Layer 10 of a small transformer language model trained on English Wikipedia (13 layers, counted from 0, width 128).
A neuron adds its activation times its output weights to the MLP's output. To switch it off is to set its activation to zero at one token and run the rest of the model.
A neuron's activation on a vector x is GELU(weights . x + bias), where the dot is the dot product.

Input weights of the MLP neurons that the questions are about. A number n stands for n times 0.0055.
n30 (bias -0.079): 12 -26 21 -11 -30 -54 -17 -4 -23 -5 -18 -29 18 -39 18 28 -63 -8 -27 12 13 24 16 19 1 55 -29 3 -24 -23 56 31 -12 25 -37 3 -25 17 -4 36 0 -17 -43 4 44 18 19 -5 43 -6 -11 -13 -18 -9 20 45 0 -14 31 2 -3 50 -23 -95 58 -3 -51 -44 8 -62 -28 -63 -18 -31 22 -40 22 -58 56 -66 5 -3 45 5 33 7 -4 11 -27 37 23 21 -13 13 11 -43 23 39 37 8 -7 19 -3 31 7 -33 -39 4 26 9 26 -31 1 23 -63 37 14 19 26 -48 27 -42 41 9 -23 23 37 12
n191 (bias -0.169): 54 -22 -18 -28 -12 -9 -32 7 45 57 17 -11 33 -17 10 -19 8 21 -13 12 21 7 -27 -19 5 -3 -29 -58 -2 12 -11 -33 1 -7 -32 38 -2 -41 -11 15 13 67 -54 -3 -43 2 11 10 16 -64 -12 -21 13 7 39 -26 17 14 14 -35 6 23 2 -3 -25 5 -40 -25 22 -43 -24 -13 2 -20 -9 1 48 -21 -26 -34 22 -36 14 28 8 -6 5 -4 34 26 39 -38 15 30 3 -9 -12 15 14 20 28 13 21 -7 26 14 -38 6 -2 -12 -13 25 8 12 -11 22 7 -3 -15 -11 -9 18 -39 52 -22 -32 -9 31
n351 (bias -0.055): -11 0 -9 12 9 -60 2 -32 1 38 -1 11 -5 -25 -58 4 -19 12 -13 -7 6 14 -28 -22 -4 36 3 0 -37 -4 -8 47 -5 -55 41 -22 9 -37 9 -9 -23 -13 -17 -9 23 21 -14 -4 21 35 -7 -8 -23 -7 -9 1 38 5 17 12 -35 2 -24 -4 40 25 18 -19 22 -1 -11 23 22 -34 -18 -2 14 25 34 -24 -10 -9 9 12 -7 -3 13 -5 -19 -13 23 33 21 -49 20 -7 1 9 30 13 31 39 -21 -31 20 -29 56 8 21 -31 7 14 -46 6 32 -47 21 21 -7 28 -2 5 -1 7 -10 -14 1 -8
n367 (bias -0.005): 32 8 -38 -4 13 -30 -17 -16 -2 -10 -38 26 33 26 -51 -13 -43 1 23 -17 26 -21 -1 -23 -26 26 -38 23 27 -22 -33 14 9 7 21 6 17 -16 19 -11 25 -4 -8 -2 0 19 -16 -4 -24 9 -40 -44 37 24 1 -14 25 37 -20 23 -14 -2 1 -8 -3 4 27 15 32 -18 13 -29 -19 7 23 13 23 21 -20 -33 14 -6 24 68 25 15 53 31 -11 8 -28 23 -1 1 19 31 -2 -15 21 19 -17 -32 20 13 -17 -7 17 -43 -22 28 19 -23 31 -9 -4 10 8 0 4 10 14 -1 12 26 6 24 77 66
n399 (bias -0.127): 41 8 -2 6 -12 -44 8 -13 -25 -18 6 -10 -36 9 9 -13 1 -32 -6 8 -13 35 7 -12 1 -9 -6 -22 -34 5 -39 19 35 26 -3 18 -26 3 -59 -10 15 -20 18 13 44 10 13 23 7 -30 16 -4 -35 -28 -41 -17 -13 -70 10 19 10 5 -43 62 -31 23 -3 -16 30 13 3 4 -23 12 10 19 -39 27 -33 -32 1 -12 -23 13 5 2 45 -11 -1 8 -6 1 17 -5 -13 38 17 -44 31 37 -1 -31 18 -11 23 16 -29 9 0 -38 -10 1 48 -28 20 1 13 5 -32 -9 2 -43 1 -11 8 -38 4 -14
n495 (bias -0.191): 27 26 -14 22 10 20 17 21 2 -40 59 -30 5 34 -44 23 -37 44 -2 -7 51 -59 -7 -40 -18 0 -27 -11 3 -7 -33 -11 -6 -2 25 -30 48 -7 -10 -37 13 -62 12 14 -1 41 -10 5 -23 18 -33 -5 10 0 7 -7 12 -21 -2 -2 -42 -53 6 13 -22 -35 -26 68 22 17 -31 -41 -37 25 47 23 -18 -18 -17 2 -6 0 -3 -31 26 2 -32 -22 25 -11 50 -9 15 -40 24 17 27 15 20 21 -57 -41 -32 30 14 16 26 19 13 19 -9 -38 -11 21 -36 18 9 -23 -25 -5 -25 -31 -33 18 -7 -20 -7 47

Output weights of the MLP neurons that the questions are about. A number n stands for n times 0.0018.
n30: -53 9 14 -2 -31 -46 -41 2 -12 10 -22 -14 -39 -22 24 3 -33 48 -22 -26 4 35 -38 25 24 -12 20 -50 -62 45 34 8 17 -22 7 -5 22 0 -53 13 42 21 -6 -12 -26 -5 24 -13 -14 1 22 -15 10 -19 26 24 49 -43 27 59 3 21 1 -68 47 30 20 -17 59 15 23 36 55 6 48 -34 -8 54 -47 -19 5 37 37 -13 -50 -16 83 -22 8 51 -23 -13 -8 -45 -27 -31 15 17 13 -55 42 49 9 -35 12 0 -46 -30 -16 -16 -49 -29 0 22 2 -19 -27 2 -35 -14 27 -19 25 -14 4 48 30 -9
n191: 10 -73 -18 12 -26 -1 4 19 -5 7 7 50 -48 43 -8 31 0 -29 -5 7 30 -2 -40 3 -6 56 5 3 37 -30 -16 32 -25 1 15 -41 -31 47 9 16 -46 40 -14 6 17 -15 47 -49 -20 43 -32 3 0 12 0 -8 -31 5 -42 -69 -3 29 24 -5 28 8 -16 26 5 46 -6 12 56 -13 -33 -5 2 50 3 25 -42 -34 -5 -20 10 10 -37 2 -3 -7 -4 60 30 12 -3 -24 27 -1 -7 16 -13 20 7 -20 92 -7 -23 20 -6 -6 12 -17 30 2 -25 -19 -1 -2 12 -20 -29 20 24 -33 -50 10 -68 -4
n351: 4 19 -2 -21 -12 -11 4 20 -57 -45 -2 6 10 -18 55 5 28 7 4 34 17 0 -29 -39 -14 -4 -18 0 0 13 26 -33 -9 1 -26 6 -28 59 -18 45 42 -15 23 -6 -22 -16 -10 35 34 13 30 5 31 -28 1 -18 25 5 16 33 14 -28 -2 -35 18 25 -10 -1 -2 37 26 38 -14 24 -16 -18 -52 -22 -24 6 1 46 -9 4 -18 -13 8 39 34 13 36 -41 33 6 -33 -20 -53 -17 -30 -16 -12 -26 28 1 -1 33 -10 16 -20 -8 6 -1 -3 -8 -18 -8 8 8 25 -19 -39 -24 -21 11 31 -17 -25 4
n367: -48 5 14 2 32 25 40 -43 21 -3 42 -13 29 -34 77 7 16 -5 -3 5 26 -8 -13 2 -50 -28 -1 3 16 -6 31 -18 -21 15 -38 10 34 -3 -22 39 12 -8 -4 -26 21 -7 -33 4 14 -54 12 77 -13 -39 -24 -29 -22 -6 3 -29 50 0 -3 24 -47 28 -57 -15 -72 2 -20 14 35 2 3 -12 0 -2 23 6 -9 31 25 -61 17 -9 -2 -49 6 7 35 36 17 -23 0 5 6 49 27 -19 11 55 -2 15 25 36 -18 30 0 -27 14 -10 -32 -44 -12 19 14 -9 -8 -2 -10 -5 -15 -19 -2 29 -59 -55
n399: -13 4 29 -29 -15 -18 7 7 15 -14 26 21 35 -45 -3 12 15 -3 -6 -43 34 -33 -39 1 -8 -2 13 -4 9 7 51 -13 4 -5 8 39 59 -11 36 -14 -33 29 -5 0 -32 -10 12 -36 -16 15 -13 -8 14 47 19 13 18 9 20 -12 14 7 46 38 8 0 -18 -40 -39 -10 -14 -6 -22 -4 -23 -36 -25 -27 5 21 -6 13 12 -25 -48 21 -13 -48 81 -11 2 -5 -21 -4 7 13 -29 12 -28 -10 -11 8 -15 12 26 -46 -1 15 8 15 -26 -30 -38 56 -31 -2 22 -9 32 11 -16 37 -16 4 1 37 -25 35
n495: 48 24 3 35 7 60 5 39 43 10 -9 -24 10 0 16 8 30 2 -16 40 26 -24 1 -36 -21 -8 26 13 -5 -5 -52 -25 -6 -47 18 -35 15 -58 27 -47 41 -52 11 28 -34 -2 2 21 -27 35 3 13 31 4 -4 9 4 34 6 22 -30 5 -50 -56 -35 4 -12 42 13 -14 25 -20 -7 26 28 -5 -15 -13 1 6 46 -8 36 -69 18 -47 -8 -18 19 -24 61 -17 -26 12 35 18 -22 -38 17 49 -54 -19 29 3 -35 14 40 -33 19 -3 8 -23 -7 -23 -28 49 28 8 -33 -33 -2 -32 -2 -15 -17 -42 19 23

Each question names a token from some text and the token that comes next. It shows the vector x that enters the MLP there. A number n stands for n times 0.1.

Then comes g, the gradient of the next token's log-probability with respect to the MLP's output, scaled to length 1. A neuron's effect is roughly proportional to its activation times (output weights . g). A number n stands for n times 0.0042.

" European", then " Championship"
x: -2 5 -17 -4 -2 27 4 -5 12 -25 9 -23 -28 -28 7 -10 -4 -8 33 -7 -6 -6 22 14 -9 1 26 5 11 8 8 8 -5 13 2 44 5 1 -1 19 -33 -1 24 -1 6 -9 -31 14 -18 14 0 -1 9 -13 -13 -7 9 8 16 -11 15 -45 13 -36 21 -4 49 3 18 35 10 61 -12 -9 -9 -21 -11 -23 -17 -25 -35 -26 -13 3 -4 -63 30 -2 8 2 -17 -16 34 -25 14 1 11 -30 1 -4 -18 5 19 18 2 14 29 5 11 -17 9 6 18 -17 5 -14 37 7 -14 10 9 -13 19 -11 5 -1 10 -35
g: 12 -35 -4 39 -22 -5 19 -14 20 -30 34 12 3 -4 -57 -3 0 -6 22 19 -24 -14 -21 7 -2 13 41 -6 34 -42 -12 14 -4 1 2 2 24 -6 -12 9 19 -13 14 2 -18 6 57 -16 -9 4 -36 -57 -10 32 46 -15 -3 50 -9 25 -6 8 -20 18 -3 -20 13 -24 15 13 -11 -3 9 11 9 -35 -11 -5 -8 -44 -14 -12 20 -24 -15 -25 -7 -6 14 30 6 -6 4 17 40 -16 -39 14 9 30 17 44 0 1 -4 -23 24 4 -19 -8 8 -5 -7 8 4 31 -12 25 6 -17 2 -4 -21 13 -22 -9 -33 -4
Which neuron, switched off, raises the next token's probability most? n351

" F", then "inal"
x: -5 4 -23 20 -37 33 4 10 3 -8 -1 -9 -28 13 -36 4 -46 -12 -2 5 -10 20 24 24 -30 12 7 3 5 13 -8 20 7 -4 -12 7 13 -42 -10 3 7 -49 -12 18 14 13 26 22 -29 14 -20 -7 11 14 -7 12 -27 20 -2 2 6 15 7 -12 20 13 52 36 4 25 13 27 6 0 -14 -6 3 -8 -18 -10 -43 -45 -27 1 -11 -35 20 10 -3 -17 -15 10 8 -21 -12 -23 15 -22 -14 9 3 20 4 -5 14 9 18 -4 24 -14 46 35 1 -14 -12 11 6 -12 -22 11 -15 -2 -5 11 -35 11 50 1
g: 17 -12 26 23 -27 -25 -5 -10 17 -32 34 20 -13 -11 -21 5 49 0 11 10 1 9 -4 -10 7 -10 -44 -22 -14 -6 11 -32 24 -25 -22 -20 13 -3 -60 4 19 -16 -42 36 22 -5 28 25 19 -53 -2 -31 41 23 -19 -40 11 28 -10 28 -29 -10 34 25 -17 1 2 3 9 -4 -5 20 16 8 15 4 -21 -2 0 5 -3 27 42 21 -9 -22 -19 -14 1 22 -3 7 37 25 22 -19 5 44 -14 -27 15 -39 11 6 -6 22 -22 6 11 -14 1 -24 -32 5 -7 -2 -8 -8 24 0 6 1 -27 14 -7 -8 -7 -5
Switching off which neuron hurts the next token most? n351

" ", then "200"
x: -24 13 0 14 -5 26 5 -5 16 -8 12 -15 -1 -29 -18 -15 25 23 23 3 18 -8 8 -4 -15 -24 4 -14 -1 27 -2 -18 12 1 -22 50 25 -6 -23 -31 -10 -8 13 -6 -18 -10 -12 42 -39 8 -20 -5 24 -6 -33 -10 20 51 11 -2 10 9 -8 -30 1 -26 3 28 4 8 23 20 44 0 -9 7 5 -23 2 -17 -18 -42 6 -26 -4 -30 23 -2 30 10 -10 -23 1 -8 22 -7 41 -22 19 -17 14 1 -30 12 8 8 0 10 -5 9 3 3 -6 -4 4 17 -15 2 -21 3 -8 5 27 -16 -37 35 9 4
g: 18 11 -21 11 11 19 -8 -11 21 24 32 0 -14 27 22 25 -15 -36 18 4 -22 -16 -33 -29 34 -13 5 -17 2 -8 -8 -25 12 -33 -15 11 1 54 4 -11 16 -39 -12 -15 14 -4 -5 7 -1 -27 -9 -19 15 -46 -13 4 -53 2 20 -9 13 17 12 -40 -10 37 21 16 10 10 14 50 8 6 5 -6 -18 8 -26 14 19 22 33 -1 4 -21 8 29 7 14 26 0 8 -9 -18 10 9 -4 3 70 -38 -10 -46 -10 -11 -5 0 -34 16 13 17 6 -29 1 -16 -7 -29 -13 -33 2 -28 4 16 12 25 15 -9 -19
Switching off which neuron hurts the next token most? n495

" ", then "199"
x: -23 36 3 14 19 13 -8 -12 22 -3 6 -8 -28 -5 -15 -3 11 4 25 11 0 10 17 -4 -8 -43 0 -16 0 20 -20 -19 2 -2 -33 12 11 -11 1 -34 1 -3 17 12 6 5 -24 35 -37 11 13 6 33 -17 -4 -9 -35 50 -3 -13 26 -1 5 -41 2 2 14 20 6 -3 2 17 18 9 -2 16 6 -14 9 -17 -19 -47 -7 -17 2 -57 34 4 32 -1 -31 -4 0 -32 10 -9 17 -21 5 -8 -6 18 15 15 7 5 10 -17 -16 29 4 7 10 -16 13 13 -19 14 -17 15 -6 -2 36 -7 -31 41 6 -10
g: 35 -5 -5 8 24 27 2 7 6 18 42 23 10 17 24 36 10 2 14 -11 -4 -5 -50 -49 26 -18 -13 -12 2 3 -12 -18 15 -25 0 10 11 34 10 -21 21 -11 -4 3 -8 15 -12 42 7 -19 -34 -16 2 -51 -35 7 -45 -5 -4 -20 9 13 -7 -38 -12 42 17 10 13 16 -12 14 26 30 21 -14 1 10 -18 -15 15 10 -1 -10 0 -11 7 25 -6 8 37 -17 21 -15 -8 14 -3 20 7 51 -56 -14 -56 -1 -12 10 19 -24 17 -18 -28 -17 -23 11 -5 0 -23 -12 -3 -13 -43 7 3 -13 17 4 20 2
Switching off which neuron hurts the next token most? n367

" B", then "ost"
x: 5 32 -35 5 24 46 12 3 9 0 -7 -21 -38 -3 -17 -7 -10 -6 -10 18 -7 7 25 1 -1 0 8 -21 -14 27 10 1 -6 10 -12 36 -3 -29 8 3 4 -3 15 0 12 0 -15 56 -18 -6 -5 11 9 -12 -8 -19 -21 39 -7 -7 15 -4 34 -33 26 18 3 15 -8 23 -47 16 8 4 7 -6 -2 -9 5 8 -26 -30 -7 -9 -13 -74 12 -4 3 9 -1 -19 19 -14 -1 -13 17 -32 -7 6 3 18 11 41 17 19 20 -4 -18 38 25 -8 5 -4 -6 6 -13 1 -2 -3 -18 -13 0 6 -57 10 8 -15
g: -5 -13 13 5 -6 -5 -41 29 -15 -14 19 0 2 -35 -13 -18 -5 -44 -19 25 20 34 -21 -10 2 31 -33 28 -36 28 9 5 -22 7 7 6 -42 -5 -3 26 -39 -10 27 15 49 14 -4 -11 -15 3 -18 27 -8 -15 -20 -26 -13 -7 24 12 26 28 -11 -5 21 28 -17 21 -25 -21 0 -31 -33 -53 34 -9 4 15 7 -24 18 4 -2 12 16 -14 -8 15 9 -34 17 4 8 -1 36 6 39 38 -11 -33 -1 -27 5 -32 0 -25 15 20 -16 -7 12 36 -18 8 -15 -26 0 31 21 -19 1 14 18 17 14 -10 15 14
Which neuron, switched off, raises the next token's probability most? n495

"ae", then ".\n\n"
x: -12 7 14 6 -2 44 -5 -8 8 -15 -2 -16 -14 -26 -2 -2 1 0 6 17 -8 15 38 10 8 2 7 9 -41 19 0 -8 32 2 -13 21 3 4 -19 -4 -5 -2 -19 15 8 9 -5 10 -2 30 11 4 -38 -22 -38 27 0 25 -10 -16 2 -4 -11 4 21 -15 23 27 12 44 -9 -4 37 11 -20 6 -2 -5 30 -12 1 12 -26 -7 12 -14 17 37 15 -17 -42 -2 26 -7 -9 -25 -6 -54 2 -1 1 -3 25 -8 20 7 -3 13 17 0 7 -15 -10 26 -1 -46 2 -7 -62 -21 3 -26 5 -23 6 8 18 -8
g: 3 9 -4 7 -9 -10 -26 14 -11 11 -13 34 36 12 2 -2 -44 17 -19 -28 3 3 -15 1 24 -9 16 -35 -12 -30 -27 -17 -6 -7 8 25 0 9 22 -11 -40 -14 27 24 -4 -5 45 -33 -19 -4 -11 -10 12 17 -44 26 -12 9 -15 57 0 -1 -1 15 -67 -11 -13 -13 10 -14 2 -16 1 5 3 -3 -18 -8 31 0 10 24 6 13 -10 28 7 13 -19 3 -1 -34 24 33 62 1 13 -40 -20 -25 28 -26 35 11 -13 -6 -28 -8 23 22 -6 18 14 -12 9 12 27 1 -16 1 -13 32 -20 -20 -25 2 38 4
Switching off which neuron hurts the next token most? n399

"aj", then "an"
x: -17 -29 -5 -38 -35 46 6 -6 11 11 14 -3 31 -20 23 -2 14 22 -10 -2 8 4 17 4 -10 -8 34 18 -21 -9 10 -10 24 19 -11 17 8 9 -37 0 -4 -11 -7 22 19 15 -5 26 1 7 -4 -8 1 -4 -44 -2 4 -7 -9 -2 14 18 -5 17 -4 -3 -6 15 -24 33 -9 38 35 14 -38 -7 1 1 -30 23 -25 -13 -44 -62 7 4 17 8 -17 14 -8 7 -26 -12 -11 -1 -2 -14 7 -18 -29 0 -11 -10 32 -9 5 28 -8 -26 43 15 20 -39 -4 -17 6 27 -6 27 12 -36 25 -7 -6 7 28 -1
g: -6 17 -41 0 -14 5 16 -24 28 17 12 43 11 26 32 1 15 9 -32 -3 -15 4 -25 -12 6 17 38 5 21 43 8 -3 -33 -5 -2 -18 -5 12 -9 -6 20 -18 -24 -4 13 -3 -9 27 31 4 34 7 -3 -34 -37 -5 21 -35 5 -23 5 13 9 7 11 -28 -13 15 -7 0 -15 5 12 -53 16 14 4 20 -7 4 0 28 -35 -11 18 -5 -22 -4 -3 23 26 -21 -48 -16 19 -48 -2 -33 -17 30 13 -5 2 -27 -18 14 22 20 15 29 -6 37 7 -8 25 -10 -50 12 31 -3 -32 12 -22 -4 -25 -4 -37 17
Which neuron, switched off, raises the next token's probability most? n399

",", then " which"
x: -29 -7 -30 27 -5 50 -22 -15 -10 -14 -10 -21 -4 -1 -5 -22 4 11 -6 16 -7 11 11 -8 -19 -10 12 -6 -2 25 11 16 26 1 -24 30 -4 -14 -14 -4 1 -6 -10 21 0 10 6 9 -1 4 2 11 6 -5 -30 9 6 27 14 6 -3 16 4 -87 29 18 12 21 4 13 2 -7 -14 5 6 4 6 -38 7 11 9 22 9 1 -2 0 22 36 11 1 -42 -2 -5 5 -17 -19 8 -34 4 16 3 -3 0 9 -2 7 11 -4 10 11 10 -5 3 -8 -21 -10 -18 14 -46 1 -15 4 12 -17 2 42 13 1
g: -2 38 -31 12 18 9 -49 -44 -21 -22 10 42 9 -10 -40 -7 11 1 0 -5 12 24 -18 7 8 3 18 6 -4 -20 -9 10 37 -18 -5 -29 7 19 -26 -13 21 31 6 4 -17 -13 10 -22 5 12 6 -23 -4 12 -5 -2 5 3 0 -1 -21 -11 15 7 4 24 -1 22 -35 -17 -59 34 32 7 5 22 6 -1 18 18 8 20 1 -53 -7 -12 6 32 10 7 28 9 28 30 -28 13 6 -22 -23 -10 -17 24 -26 -6 -21 1 7 -28 -25 9 16 7 -18 -12 -7 -51 25 5 13 29 -52 -24 -24 17 15 8 28 42
Switching off which neuron hurts the next token most? n30